Layer 2 of a small transformer language model trained on English Wikipedia (12 layers, counted from 0, width 64).
A neuron's activation on a vector x is SiLU(gate . x) times (in . x), where the dot is the dot product.

Input weights of the MLP neurons that the questions are about. A number n stands for (n - 128) times 0.0089.
n7 gate: 127, 127, 166, 128, 131, 95, 92, 167, 148, 120, 97, 126, 89, 110, 60, 173, 131, 53, 165, 76, 117, 105, 107, 110, 168, 136, 107, 97, 143, 189, 103, 107, 181, 112, 121, 162, 149, 111, 109, 128, 177, 129, 116, 127, 177, 152, 143, 92, 138, 151, 107, 161, 134, 172, 170, 66, 126, 110, 89, 148, 111, 77, 123, 169
n14 gate: 132, 133, 164, 106, 127, 142, 155, 115, 164, 148, 142, 126, 94, 96, 69, 146, 120, 109, 78, 170, 122, 183, 65, 147, 122, 193, 80, 76, 127, 121, 87, 117, 160, 141, 108, 186, 93, 73, 126, 133, 95, 144, 144, 104, 121, 124, 123, 154, 133, 143, 74, 161, 96, 111, 149, 151, 125, 138, 100, 164, 122, 146, 230, 102
n20 gate: 110, 185, 116, 116, 97, 116, 183, 71, 150, 157, 133, 140, 97, 100, 149, 157, 78, 201, 106, 99, 87, 100, 161, 127, 134, 141, 97, 100, 113, 112, 131, 98, 82, 83, 119, 132, 103, 189, 76, 115, 131, 149, 154, 138, 127, 125, 147, 93, 137, 69, 121, 138, 209, 158, 199, 123, 143, 174, 145, 170, 133, 181, 115, 108
n24 gate: 93, 150, 121, 150, 116, 113, 143, 139, 84, 131, 111, 248, 127, 99, 93, 131, 115, 84, 94, 89, 119, 91, 89, 144, 136, 119, 134, 124, 176, 82, 95, 103, 218, 95, 148, 123, 109, 124, 32, 67, 165, 103, 166, 177, 121, 168, 196, 125, 145, 107, 91, 132, 204, 146, 164, 96, 130, 144, 116, 81, 101, 105, 162, 107
n32 gate: 72, 182, 162, 93, 85, 147, 145, 79, 109, 131, 129, 153, 80, 152, 87, 107, 165, 81, 100, 139, 104, 156, 152, 145, 106, 132, 104, 175, 120, 178, 113, 99, 206, 101, 176, 121, 105, 92, 102, 97, 177, 143, 134, 97, 65, 173, 163, 112, 83, 154, 109, 111, 121, 115, 141, 127, 133, 220, 130, 130, 155, 146, 220, 95
n43 gate: 146, 159, 168, 161, 148, 153, 157, 142, 178, 99, 103, 140, 109, 59, 114, 160, 167, 139, 124, 128, 99, 87, 138, 144, 165, 94, 133, 86, 128, 173, 119, 75, 121, 119, 141, 173, 134, 208, 94, 144, 168, 176, 152, 133, 36, 135, 159, 125, 100, 177, 107, 83, 142, 158, 174, 50, 114, 152, 134, 105, 118, 63, 144, 150
n54 gate: 161, 191, 93, 106, 82, 99, 179, 128, 89, 113, 145, 155, 167, 136, 135, 181, 144, 190, 118, 138, 159, 117, 26, 144, 213, 84, 87, 152, 143, 135, 97, 99, 119, 64, 123, 179, 129, 140, 117, 138, 180, 102, 154, 158, 104, 106, 177, 138, 106, 41, 94, 116, 99, 170, 143, 172, 115, 179, 112, 80, 104, 200, 143, 142
n59 gate: 126, 175, 93, 162, 92, 173, 195, 110, 77, 152, 137, 157, 129, 194, 53, 140, 118, 76, 110, 134, 122, 94, 106, 144, 138, 150, 109, 88, 110, 103, 114, 79, 136, 132, 136, 156, 78, 130, 129, 95, 150, 109, 102, 109, 167, 181, 144, 152, 111, 79, 129, 129, 124, 188, 178, 146, 77, 117, 143, 138, 134, 178, 184, 98
n74 gate: 102, 99, 160, 205, 205, 111, 129, 127, 81, 105, 148, 167, 104, 162, 140, 139, 144, 122, 79, 173, 146, 109, 124, 124, 152, 128, 176, 92, 129, 146, 111, 125, 163, 157, 209, 136, 97, 118, 132, 147, 134, 78, 169, 69, 117, 123, 145, 119, 118, 169, 146, 87, 119, 141, 130, 127, 160, 113, 151, 37, 136, 147, 127, 94
n91 gate: 121, 169, 94, 122, 135, 134, 144, 94, 109, 130, 112, 168, 168, 131, 151, 182, 83, 97, 118, 111, 172, 114, 109, 130, 194, 127, 86, 96, 108, 152, 157, 117, 134, 129, 97, 143, 164, 206, 141, 153, 164, 129, 84, 138, 141, 114, 180, 114, 97, 106, 152, 174, 154, 231, 115, 125, 151, 60, 62, 161, 163, 141, 149, 182
n113 gate: 106, 114, 144, 147, 155, 125, 193, 161, 58, 123, 158, 122, 149, 119, 104, 185, 119, 170, 150, 105, 151, 177, 123, 110, 139, 101, 118, 141, 105, 170, 166, 127, 155, 87, 170, 177, 145, 165, 139, 136, 175, 129, 95, 185, 176, 86, 167, 114, 84, 194, 76, 94, 166, 199, 128, 156, 117, 123, 75, 91, 125, 110, 205, 150
n117 gate: 68, 86, 155, 136, 107, 137, 109, 119, 125, 110, 135, 68, 92, 73, 147, 176, 123, 139, 159, 144, 158, 156, 134, 156, 126, 182, 134, 169, 193, 188, 173, 96, 148, 148, 127, 150, 174, 174, 115, 135, 121, 143, 166, 157, 99, 143, 160, 121, 63, 186, 163, 100, 173, 109, 154, 127, 128, 64, 176, 102, 116, 88, 123, 80
n128 gate: 112, 173, 155, 164, 164, 164, 173, 133, 56, 142, 143, 157, 119, 110, 92, 196, 153, 130, 112, 99, 93, 139, 116, 103, 185, 161, 167, 129, 114, 142, 135, 120, 115, 95, 133, 230, 123, 147, 126, 123, 152, 124, 130, 146, 180, 106, 160, 125, 115, 96, 146, 106, 112, 121, 109, 141, 82, 160, 93, 124, 116, 199, 158, 81
n152 gate: 142, 104, 152, 140, 78, 135, 122, 200, 136, 150, 128, 218, 119, 63, 150, 124, 100, 178, 145, 164, 97, 99, 144, 107, 122, 177, 133, 169, 136, 127, 156, 108, 166, 176, 116, 154, 156, 100, 110, 120, 126, 132, 176, 85, 129, 129, 158, 88, 136, 138, 97, 115, 114, 107, 193, 107, 153, 123, 121, 81, 69, 148, 154, 143
n171 gate: 108, 148, 172, 107, 126, 94, 180, 158, 85, 132, 178, 94, 152, 125, 135, 154, 58, 154, 98, 139, 147, 101, 128, 187, 117, 167, 155, 104, 86, 184, 128, 111, 161, 123, 167, 192, 149, 77, 99, 144, 93, 108, 174, 127, 70, 146, 163, 125, 68, 90, 136, 115, 186, 163, 96, 126, 84, 146, 115, 110, 98, 139, 113, 153
n7 in: 175, 146, 150, 151, 84, 165, 119, 177, 110, 120, 149, 98, 165, 68, 82, 190, 74, 150, 185, 84, 145, 131, 165, 124, 131, 131, 134, 152, 156, 179, 96, 125, 99, 134, 124, 153, 94, 194, 125, 198, 86, 139, 134, 52, 107, 128, 136, 139, 120, 101, 85, 152, 109, 150, 108, 69, 107, 113, 175, 119, 162, 112, 162, 120
n14 in: 132, 82, 126, 125, 176, 89, 192, 154, 131, 110, 141, 83, 165, 146, 167, 124, 190, 124, 173, 181, 117, 96, 77, 94, 133, 149, 134, 129, 152, 84, 179, 165, 121, 168, 70, 143, 134, 132, 177, 74, 100, 99, 135, 148, 180, 138, 135, 116, 126, 130, 181, 74, 154, 129, 122, 139, 127, 94, 132, 148, 108, 119, 115, 159
n20 in: 84, 105, 227, 137, 145, 61, 121, 111, 164, 94, 148, 111, 43, 145, 173, 153, 47, 171, 130, 99, 123, 114, 192, 151, 105, 118, 85, 101, 162, 141, 95, 152, 144, 165, 113, 139, 114, 148, 134, 124, 77, 90, 181, 119, 73, 149, 127, 111, 131, 125, 172, 97, 154, 166, 125, 179, 176, 130, 153, 139, 104, 87, 105, 141
n24 in: 7, 242, 111, 105, 64, 38, 69, 54, 44, 151, 140, 133, 183, 213, 74, 151, 170, 105, 154, 181, 167, 166, 128, 101, 62, 213, 170, 144, 116, 87, 77, 112, 141, 194, 119, 140, 51, 58, 87, 137, 151, 193, 132, 214, 149, 93, 185, 118, 141, 183, 166, 143, 161, 93, 74, 140, 98, 151, 206, 146, 155, 138, 56, 134
n32 in: 181, 124, 143, 39, 155, 160, 125, 226, 126, 126, 133, 124, 156, 118, 111, 100, 72, 136, 178, 117, 140, 187, 152, 137, 177, 76, 100, 87, 136, 210, 91, 129, 123, 117, 168, 173, 121, 96, 113, 186, 153, 98, 124, 65, 133, 164, 139, 162, 174, 78, 75, 71, 112, 165, 118, 97, 92, 186, 145, 165, 133, 94, 114, 100
n43 in: 147, 148, 172, 166, 185, 184, 120, 146, 119, 113, 153, 136, 120, 115, 59, 173, 203, 154, 185, 175, 127, 93, 100, 152, 97, 125, 132, 124, 154, 118, 83, 82, 130, 105, 106, 148, 224, 157, 115, 127, 109, 146, 228, 196, 117, 172, 126, 79, 175, 82, 122, 55, 161, 135, 129, 124, 172, 137, 175, 87, 127, 96, 76, 87
n54 in: 149, 179, 147, 138, 147, 228, 150, 135, 123, 109, 86, 153, 139, 59, 92, 104, 135, 178, 150, 104, 117, 191, 114, 145, 98, 118, 140, 87, 178, 180, 155, 115, 121, 160, 110, 127, 190, 106, 66, 147, 140, 146, 153, 147, 101, 183, 152, 198, 80, 144, 75, 171, 113, 185, 137, 157, 166, 151, 161, 94, 154, 167, 182, 99
n59 in: 148, 171, 103, 172, 165, 186, 194, 132, 128, 136, 154, 59, 72, 69, 108, 127, 105, 148, 113, 130, 94, 91, 142, 133, 141, 158, 161, 47, 89, 118, 93, 110, 141, 175, 177, 131, 104, 118, 185, 107, 123, 112, 125, 87, 165, 161, 104, 178, 133, 112, 154, 127, 67, 153, 166, 89, 85, 113, 158, 104, 131, 92, 149, 117
n74 in: 98, 103, 169, 116, 166, 83, 78, 183, 132, 142, 162, 142, 106, 180, 196, 153, 85, 118, 103, 160, 141, 89, 147, 121, 81, 71, 136, 130, 144, 131, 88, 141, 135, 118, 122, 179, 144, 171, 132, 132, 146, 98, 87, 101, 129, 76, 155, 141, 160, 138, 185, 135, 129, 62, 129, 148, 146, 112, 217, 154, 108, 110, 101, 116
n91 in: 141, 90, 147, 127, 153, 120, 103, 108, 160, 111, 121, 120, 126, 80, 81, 172, 128, 153, 177, 154, 171, 92, 118, 90, 190, 128, 70, 90, 168, 126, 141, 131, 123, 224, 134, 120, 183, 177, 127, 179, 129, 160, 124, 56, 127, 104, 202, 146, 124, 186, 86, 184, 56, 111, 108, 63, 163, 125, 103, 67, 182, 106, 150, 157
n113 in: 154, 99, 176, 118, 63, 151, 132, 101, 138, 131, 136, 128, 138, 107, 82, 118, 95, 107, 73, 129, 118, 86, 198, 134, 118, 134, 103, 75, 70, 171, 122, 103, 144, 238, 133, 178, 136, 107, 104, 77, 133, 116, 129, 84, 142, 133, 163, 73, 175, 125, 96, 140, 126, 133, 119, 140, 134, 73, 138, 94, 119, 203, 142, 199
n117 in: 137, 108, 138, 117, 143, 89, 141, 123, 161, 97, 104, 132, 88, 53, 109, 22, 128, 156, 91, 130, 115, 145, 184, 156, 114, 96, 135, 155, 81, 150, 96, 111, 133, 96, 145, 141, 109, 134, 134, 133, 141, 116, 71, 113, 94, 164, 132, 170, 132, 160, 144, 144, 198, 134, 71, 111, 157, 120, 205, 127, 121, 236, 108, 74
n128 in: 85, 107, 132, 146, 183, 160, 149, 107, 144, 118, 105, 117, 112, 98, 112, 120, 122, 158, 147, 116, 115, 128, 119, 150, 109, 167, 97, 161, 82, 131, 114, 120, 104, 133, 135, 116, 201, 50, 102, 118, 30, 64, 108, 113, 61, 131, 136, 157, 155, 163, 191, 121, 102, 93, 134, 74, 133, 159, 151, 64, 138, 104, 125, 116
n152 in: 151, 121, 138, 122, 133, 78, 137, 194, 86, 192, 167, 114, 150, 169, 146, 105, 119, 59, 126, 123, 150, 76, 107, 126, 173, 88, 117, 109, 161, 153, 111, 142, 132, 54, 69, 90, 143, 176, 144, 117, 143, 163, 148, 126, 164, 143, 142, 125, 100, 136, 123, 93, 132, 80, 115, 171, 116, 136, 131, 179, 103, 128, 140, 137
n171 in: 135, 99, 158, 87, 141, 104, 106, 197, 124, 70, 155, 86, 158, 158, 144, 160, 66, 53, 78, 144, 134, 89, 109, 105, 126, 145, 132, 140, 139, 147, 117, 162, 67, 129, 172, 71, 155, 94, 117, 156, 105, 87, 234, 165, 172, 127, 98, 193, 95, 57, 113, 160, 156, 148, 74, 134, 86, 112, 118, 155, 130, 104, 139, 141

Each question shows a token from some text and the vector x that enters the MLP there. A number n stands for (n - 128) times 0.17.

"ct": 163, 76, 143, 86, 196, 105, 116, 121, 106, 120, 129, 104, 120, 113, 153, 127, 140, 132, 132, 132, 116, 158, 123, 119, 89, 97, 94, 141, 110, 115, 103, 182, 125, 133, 113, 102, 125, 100, 151, 110, 88, 107, 110, 130, 131, 117, 104, 126, 142, 113, 112, 151, 123, 122, 133, 121, 122, 91, 130, 169, 131, 113, 87, 156
Which neuron fires most, and how strongly? n7, at about 1.4

"p": 147, 105, 156, 118, 129, 119, 107, 109, 116, 141, 155, 97, 105, 112, 128, 127, 163, 117, 119, 135, 98, 123, 122, 133, 153, 99, 109, 126, 111, 113, 144, 176, 84, 123, 120, 81, 102, 155, 138, 137, 120, 132, 142, 153, 151, 139, 104, 137, 171, 129, 159, 118, 142, 120, 101, 142, 129, 122, 142, 178, 134, 136, 122, 111
Which neuron fires most, and how strongly? n20, at about 28

"e": 154, 145, 145, 102, 111, 167, 122, 136, 137, 96, 132, 138, 133, 109, 134, 107, 155, 150, 131, 138, 129, 121, 143, 132, 122, 142, 160, 133, 144, 119, 106, 147, 98, 128, 154, 129, 161, 120, 186, 134, 133, 125, 145, 160, 107, 127, 118, 152, 109, 121, 103, 102, 92, 119, 129, 113, 112, 135, 146, 111, 149, 144, 90, 122
Which neuron fires most, and how strongly? n43, at about 140

"r": 138, 96, 154, 113, 158, 148, 112, 121, 152, 135, 108, 109, 123, 120, 150, 136, 135, 110, 156, 159, 73, 134, 145, 115, 132, 153, 174, 119, 107, 134, 136, 136, 136, 144, 129, 107, 103, 148, 133, 121, 109, 106, 96, 123, 98, 119, 85, 119, 156, 99, 141, 117, 57, 114, 73, 127, 108, 137, 114, 96, 162, 137, 112, 130
The two highest activations, in order: n128, n74

" d": 94, 141, 113, 149, 170, 147, 127, 119, 114, 137, 118, 145, 112, 163, 176, 112, 147, 162, 127, 135, 106, 133, 128, 134, 113, 110, 160, 79, 148, 144, 137, 249, 111, 193, 125, 94, 163, 97, 111, 122, 113, 108, 88, 156, 135, 121, 154, 136, 166, 161, 126, 133, 141, 136, 100, 117, 123, 120, 100, 139, 145, 135, 160, 174
Which three neurons fire most, strongest first? n91, n74, n113

"==": 127, 171, 157, 51, 115, 123, 80, 126, 106, 134, 122, 168, 150, 134, 133, 85, 107, 170, 138, 125, 125, 137, 112, 126, 153, 130, 166, 158, 154, 116, 92, 201, 200, 141, 90, 102, 135, 40, 59, 143, 190, 111, 150, 164, 179, 88, 150, 128, 153, 126, 116, 98, 181, 86, 130, 150, 124, 134, 129, 92, 101, 167, 144, 74
Which neuron fires most, and how strongly? n24, at about 1900

"h": 138, 140, 154, 130, 135, 197, 91, 128, 118, 118, 119, 141, 116, 124, 104, 128, 139, 150, 141, 156, 116, 118, 122, 111, 154, 158, 123, 99, 156, 99, 121, 171, 119, 145, 121, 117, 139, 134, 138, 180, 103, 124, 140, 112, 109, 136, 108, 111, 138, 141, 128, 129, 140, 105, 135, 125, 115, 129, 106, 90, 124, 126, 74, 103
Which neuron fires most, and how strongly? n43, at about 100

"2": 123, 99, 126, 99, 148, 126, 65, 154, 109, 120, 140, 86, 95, 129, 140, 114, 125, 114, 141, 139, 89, 102, 169, 128, 154, 136, 137, 110, 130, 152, 147, 164, 133, 132, 147, 94, 83, 143, 150, 135, 141, 123, 129, 106, 121, 120, 127, 117, 133, 122, 129, 140, 139, 117, 108, 116, 156, 150, 158, 143, 118, 114, 114, 140
Which three neurons fire most, strongest first? n74, n7, n117

" D": 112, 129, 130, 133, 146, 130, 139, 146, 111, 140, 133, 129, 120, 169, 128, 124, 155, 144, 121, 129, 86, 116, 98, 132, 94, 153, 174, 104, 154, 124, 132, 211, 119, 189, 116, 103, 150, 102, 128, 120, 95, 115, 108, 142, 144, 103, 123, 147, 146, 143, 139, 129, 130, 143, 103, 105, 124, 127, 133, 153, 151, 153, 144, 139
Which three neurons fire most, strongest first? n14, n74, n128

"N": 119, 129, 102, 121, 145, 143, 118, 151, 135, 140, 156, 116, 155, 157, 105, 157, 139, 168, 149, 149, 146, 148, 120, 114, 131, 151, 140, 139, 155, 149, 103, 211, 153, 137, 98, 104, 134, 91, 129, 96, 129, 139, 107, 107, 137, 129, 73, 111, 135, 136, 164, 125, 109, 146, 136, 82, 124, 111, 143, 152, 165, 145, 109, 153
Which neuron lights up most? n7

"or": 115, 128, 117, 115, 130, 174, 122, 112, 135, 95, 84, 102, 134, 105, 132, 147, 152, 134, 90, 119, 121, 134, 126, 118, 100, 152, 151, 131, 141, 123, 122, 173, 114, 126, 133, 69, 131, 123, 181, 142, 150, 156, 81, 147, 110, 136, 99, 112, 135, 113, 133, 128, 115, 126, 85, 122, 139, 148, 109, 127, 121, 124, 116, 118
Which neuron lights up most? n32

".": 116, 147, 135, 121, 103, 134, 120, 143, 122, 121, 118, 132, 132, 135, 117, 134, 129, 158, 169, 176, 140, 139, 125, 133, 129, 125, 124, 102, 144, 111, 130, 158, 106, 109, 120, 92, 142, 107, 137, 160, 170, 123, 112, 161, 141, 120, 120, 144, 117, 93, 141, 146, 129, 130, 114, 149, 133, 131, 123, 118, 133, 174, 110, 146
Which neuron fires most, and how strongly? n54, at about 210

"et": 158, 115, 133, 96, 161, 172, 121, 131, 154, 88, 128, 110, 84, 107, 115, 108, 111, 131, 136, 126, 104, 133, 132, 81, 98, 110, 111, 121, 165, 143, 149, 169, 91, 140, 140, 125, 144, 144, 145, 121, 120, 113, 150, 126, 135, 123, 104, 167, 138, 143, 111, 115, 170, 122, 145, 131, 122, 139, 121, 121, 157, 123, 94, 111
Which neuron fires most, and how strongly? n117, at about 54

"ic": 142, 101, 117, 85, 88, 139, 103, 115, 133, 142, 169, 81, 129, 114, 93, 107, 137, 149, 101, 153, 140, 123, 138, 140, 115, 118, 122, 154, 127, 94, 115, 160, 71, 131, 122, 76, 120, 123, 131, 135, 143, 134, 122, 141, 135, 128, 105, 109, 129, 131, 134, 145, 161, 99, 106, 140, 105, 98, 135, 140, 128, 103, 117, 135
The two highest activations, in order: n117, n20

" ": 122, 153, 134, 150, 135, 111, 116, 115, 134, 135, 131, 122, 142, 139, 160, 113, 134, 127, 129, 117, 164, 133, 123, 81, 133, 139, 154, 123, 139, 141, 151, 146, 98, 166, 144, 99, 125, 97, 136, 149, 123, 143, 132, 136, 118, 94, 132, 119, 143, 130, 122, 147, 127, 132, 92, 128, 154, 145, 132, 140, 163, 141, 108, 148
Which neuron lights up most? n91

"ue": 116, 152, 98, 131, 95, 137, 144, 85, 154, 104, 109, 103, 157, 127, 123, 123, 102, 157, 126, 111, 87, 122, 153, 111, 122, 135, 166, 110, 128, 103, 69, 165, 101, 115, 152, 72, 93, 108, 191, 125, 133, 118, 170, 155, 110, 142, 78, 132, 139, 162, 121, 130, 158, 117, 118, 115, 164, 139, 152, 135, 132, 127, 101, 120
Which neuron fires most, and how strongly? n20, at about 140

" A": 118, 134, 132, 172, 117, 151, 135, 124, 114, 183, 109, 107, 162, 149, 106, 133, 102, 167, 115, 117, 114, 147, 115, 129, 135, 150, 164, 121, 151, 134, 102, 215, 101, 184, 128, 82, 119, 113, 190, 119, 139, 104, 147, 119, 143, 109, 133, 145, 147, 130, 125, 115, 125, 153, 121, 120, 148, 164, 132, 103, 149, 124, 147, 113
Which neuron lights up most? n59

",": 97, 118, 115, 117, 143, 107, 136, 133, 138, 123, 127, 127, 115, 154, 140, 128, 123, 148, 148, 142, 155, 102, 127, 141, 129, 162, 121, 150, 107, 120, 94, 206, 119, 143, 182, 97, 164, 107, 150, 121, 147, 118, 128, 122, 123, 123, 126, 127, 117, 109, 153, 131, 147, 113, 133, 142, 107, 132, 103, 120, 142, 144, 104, 148
Which neuron fires most, and how strongly? n171, at about 190

"le": 128, 123, 152, 112, 104, 109, 96, 143, 133, 88, 140, 143, 136, 131, 109, 134, 142, 110, 138, 149, 131, 110, 124, 123, 138, 156, 134, 130, 118, 129, 131, 160, 107, 125, 122, 87, 119, 125, 183, 138, 121, 114, 102, 156, 157, 142, 134, 151, 154, 158, 171, 113, 142, 131, 123, 134, 149, 118, 145, 130, 152, 110, 106, 112
Which neuron lights up most? n117

" N": 109, 134, 132, 144, 144, 173, 123, 149, 122, 135, 156, 134, 146, 165, 113, 148, 138, 172, 146, 137, 148, 153, 117, 119, 124, 168, 168, 132, 144, 155, 90, 216, 133, 150, 122, 99, 148, 94, 137, 111, 113, 121, 90, 110, 149, 125, 89, 101, 115, 141, 155, 139, 109, 155, 146, 100, 108, 120, 135, 156, 168, 147, 104, 134
Which neuron fires most, and how strongly? n128, at about 21

"o": 162, 155, 136, 104, 102, 115, 124, 140, 116, 123, 135, 129, 160, 104, 136, 117, 110, 148, 133, 140, 136, 86, 143, 108, 103, 103, 131, 118, 108, 119, 120, 174, 124, 138, 92, 99, 138, 143, 157, 119, 118, 148, 147, 149, 99, 142, 112, 130, 154, 103, 133, 118, 137, 140, 132, 127, 122, 147, 106, 116, 158, 129, 116, 136
Which three neurons fire most, strongest first? n20, n171, n152

"n": 135, 127, 112, 124, 144, 148, 87, 142, 120, 112, 117, 140, 99, 131, 115, 113, 109, 84, 136, 141, 130, 124, 117, 133, 114, 135, 121, 134, 119, 103, 135, 162, 144, 152, 130, 95, 135, 118, 131, 123, 117, 144, 131, 126, 148, 131, 92, 136, 132, 131, 135, 95, 124, 153, 132, 115, 87, 107, 109, 166, 140, 129, 111, 129
Which neuron lights up most? n59

" of": 111, 121, 188, 109, 138, 102, 141, 146, 115, 120, 127, 122, 141, 119, 141, 129, 120, 100, 116, 152, 150, 113, 161, 116, 104, 141, 95, 129, 170, 131, 108, 172, 86, 159, 133, 88, 161, 134, 148, 81, 132, 110, 118, 128, 134, 124, 117, 127, 146, 123, 127, 134, 139, 104, 132, 125, 120, 131, 149, 116, 132, 143, 132, 128
Which three neurons fire most, strongest first? n74, n152, n117

"el": 129, 110, 131, 81, 123, 134, 90, 122, 146, 91, 133, 102, 140, 126, 126, 167, 105, 103, 180, 112, 134, 113, 164, 88, 123, 141, 125, 117, 132, 152, 132, 166, 115, 115, 121, 106, 183, 116, 142, 129, 102, 151, 117, 130, 143, 145, 143, 142, 173, 130, 105, 119, 113, 77, 102, 136, 136, 127, 151, 118, 147, 91, 115, 118
Which neuron fires most, and how strongly? n7, at about 120

"on": 138, 153, 128, 122, 118, 152, 89, 141, 140, 102, 138, 109, 126, 148, 85, 102, 141, 120, 122, 135, 143, 132, 155, 152, 86, 131, 121, 127, 143, 121, 119, 156, 117, 138, 115, 106, 117, 139, 149, 151, 119, 116, 124, 131, 144, 151, 123, 119, 131, 145, 154, 138, 129, 132, 111, 155, 108, 115, 133, 136, 183, 120, 123, 85
Which neuron lights up most? n117

"ur": 112, 124, 143, 98, 134, 171, 110, 92, 141, 103, 125, 129, 132, 130, 108, 130, 96, 120, 120, 125, 89, 147, 134, 96, 117, 121, 145, 110, 150, 134, 122, 137, 151, 132, 179, 103, 127, 132, 159, 170, 136, 129, 141, 121, 112, 145, 94, 157, 172, 126, 116, 115, 97, 116, 117, 134, 155, 156, 94, 109, 160, 84, 114, 138
Which neuron fires most, and how strongly? n32, at about 180

" \"": 135, 125, 126, 66, 103, 125, 135, 114, 131, 111, 112, 123, 158, 184, 158, 120, 114, 228, 112, 145, 155, 117, 174, 62, 148, 116, 169, 98, 159, 157, 124, 183, 100, 198, 122, 85, 94, 96, 131, 147, 152, 111, 142, 150, 136, 72, 178, 111, 109, 90, 128, 119, 124, 167, 146, 127, 141, 150, 148, 170, 176, 161, 139, 107
Which three neurons fire most, strongest first? n20, n54, n91

"a": 137, 156, 158, 129, 148, 145, 122, 163, 109, 124, 99, 96, 108, 119, 116, 112, 110, 107, 143, 148, 123, 91, 111, 83, 124, 104, 157, 111, 163, 104, 141, 154, 120, 134, 154, 118, 128, 126, 168, 111, 150, 126, 157, 132, 115, 140, 93, 155, 129, 145, 111, 115, 102, 145, 115, 144, 130, 130, 132, 76, 131, 136, 148, 135
Which neuron lights up most? n43

"nd": 135, 107, 117, 72, 160, 163, 130, 135, 117, 120, 118, 136, 80, 124, 140, 123, 134, 117, 99, 120, 113, 133, 147, 85, 96, 134, 135, 115, 124, 113, 140, 156, 107, 144, 127, 162, 128, 106, 131, 122, 120, 132, 112, 115, 133, 105, 127, 147, 166, 158, 150, 116, 117, 130, 66, 106, 110, 105, 104, 119, 154, 169, 126, 137
Which neuron fires most, and how strongly? n128, at about 100

"1": 137, 121, 114, 119, 117, 121, 95, 151, 122, 153, 153, 86, 101, 144, 144, 112, 130, 105, 145, 154, 112, 114, 174, 116, 125, 122, 140, 129, 132, 168, 116, 171, 151, 129, 137, 94, 98, 148, 144, 161, 143, 131, 124, 130, 121, 124, 124, 146, 133, 134, 143, 127, 127, 106, 112, 128, 170, 150, 138, 149, 100, 122, 96, 130
Which three neurons fire most, strongest first? n74, n117, n32

" K": 145, 129, 87, 137, 151, 131, 116, 158, 107, 145, 144, 150, 134, 182, 112, 149, 122, 160, 164, 163, 106, 132, 54, 92, 122, 116, 156, 100, 170, 153, 128, 208, 98, 175, 123, 95, 120, 111, 124, 118, 116, 120, 134, 71, 137, 111, 87, 121, 122, 141, 141, 109, 109, 137, 131, 120, 116, 159, 118, 140, 145, 120, 142, 104
Which three neurons fire most, strongest first? n14, n74, n59

"an": 119, 112, 130, 112, 147, 132, 67, 129, 106, 148, 130, 129, 155, 120, 121, 139, 120, 107, 147, 168, 149, 142, 152, 127, 96, 134, 147, 155, 146, 108, 123, 164, 100, 147, 126, 133, 94, 122, 153, 125, 137, 133, 124, 118, 150, 123, 103, 129, 127, 137, 140, 97, 133, 126, 109, 130, 142, 105, 136, 122, 144, 93, 129, 149
Which neuron lights up most? n74

"0": 123, 130, 86, 107, 127, 111, 90, 163, 115, 141, 163, 63, 127, 129, 114, 105, 119, 110, 151, 143, 121, 139, 139, 120, 132, 128, 124, 137, 115, 142, 113, 184, 143, 135, 133, 81, 88, 138, 139, 132, 140, 134, 116, 121, 138, 104, 111, 138, 132, 135, 133, 152, 134, 121, 102, 133, 160, 140, 138, 167, 111, 100, 124, 125
Which neuron lights up most? n7

" for": 115, 102, 183, 126, 90, 140, 116, 128, 141, 150, 130, 132, 129, 177, 153, 131, 117, 130, 107, 137, 145, 161, 155, 145, 117, 120, 114, 102, 173, 138, 100, 191, 73, 136, 122, 100, 133, 90, 125, 98, 147, 140, 93, 123, 117, 95, 127, 154, 139, 148, 136, 109, 165, 153, 81, 113, 136, 116, 153, 124, 149, 138, 161, 149
Which neuron lights up most? n32

".\n\n": 94, 208, 140, 143, 129, 120, 134, 132, 120, 90, 133, 171, 157, 169, 156, 142, 79, 109, 117, 125, 144, 164, 129, 121, 147, 87, 154, 96, 102, 129, 143, 212, 116, 170, 119, 80, 128, 49, 71, 156, 168, 114, 204, 151, 141, 98, 90, 142, 114, 109, 162, 143, 109, 125, 116, 108, 111, 124, 109, 134, 106, 172, 115, 113
Which three neurons fire most, strongest first? n171, n24, n54

"ro": 139, 123, 141, 118, 129, 130, 87, 126, 143, 100, 118, 128, 149, 126, 122, 111, 131, 123, 156, 136, 152, 126, 147, 85, 129, 146, 116, 141, 139, 128, 134, 212, 158, 145, 103, 51, 149, 116, 145, 87, 123, 119, 124, 158, 114, 139, 108, 177, 140, 92, 146, 130, 110, 136, 129, 136, 171, 132, 97, 118, 98, 106, 148, 114
The two highest activations, in order: n24, n7

"ber": 141, 84, 145, 123, 115, 107, 125, 114, 161, 129, 114, 109, 94, 125, 122, 112, 135, 125, 149, 124, 146, 165, 133, 115, 96, 179, 122, 137, 141, 136, 127, 154, 97, 113, 112, 100, 129, 148, 155, 145, 116, 162, 111, 109, 152, 119, 93, 126, 127, 133, 121, 101, 135, 134, 103, 102, 153, 108, 118, 166, 147, 90, 122, 126
Which three neurons fire most, strongest first? n7, n117, n14

"her": 148, 109, 125, 107, 98, 154, 136, 122, 118, 107, 95, 132, 141, 111, 142, 132, 86, 126, 111, 145, 122, 125, 144, 110, 131, 154, 135, 143, 140, 126, 116, 188, 79, 128, 97, 142, 118, 140, 145, 125, 122, 138, 123, 48, 144, 124, 99, 147, 148, 118, 148, 94, 109, 117, 94, 118, 141, 129, 117, 80, 170, 138, 125, 122
Which neuron lights up most? n128

"in": 132, 115, 129, 114, 160, 109, 79, 141, 140, 135, 117, 105, 145, 145, 114, 146, 126, 117, 151, 150, 146, 108, 190, 112, 67, 112, 124, 120, 103, 122, 141, 184, 113, 179, 138, 118, 122, 135, 138, 135, 133, 135, 127, 127, 152, 122, 119, 147, 141, 126, 138, 118, 81, 122, 126, 148, 117, 93, 129, 155, 134, 87, 122, 134
Which neuron lights up most? n117

"og": 143, 98, 110, 86, 161, 88, 120, 121, 110, 137, 133, 146, 133, 133, 116, 122, 158, 138, 161, 144, 126, 181, 137, 120, 97, 107, 145, 67, 142, 142, 116, 176, 71, 122, 144, 102, 138, 130, 203, 139, 124, 150, 101, 141, 133, 142, 117, 121, 155, 146, 110, 158, 152, 121, 121, 156, 156, 88, 104, 158, 104, 126, 143, 124
Which neuron lights up most? n14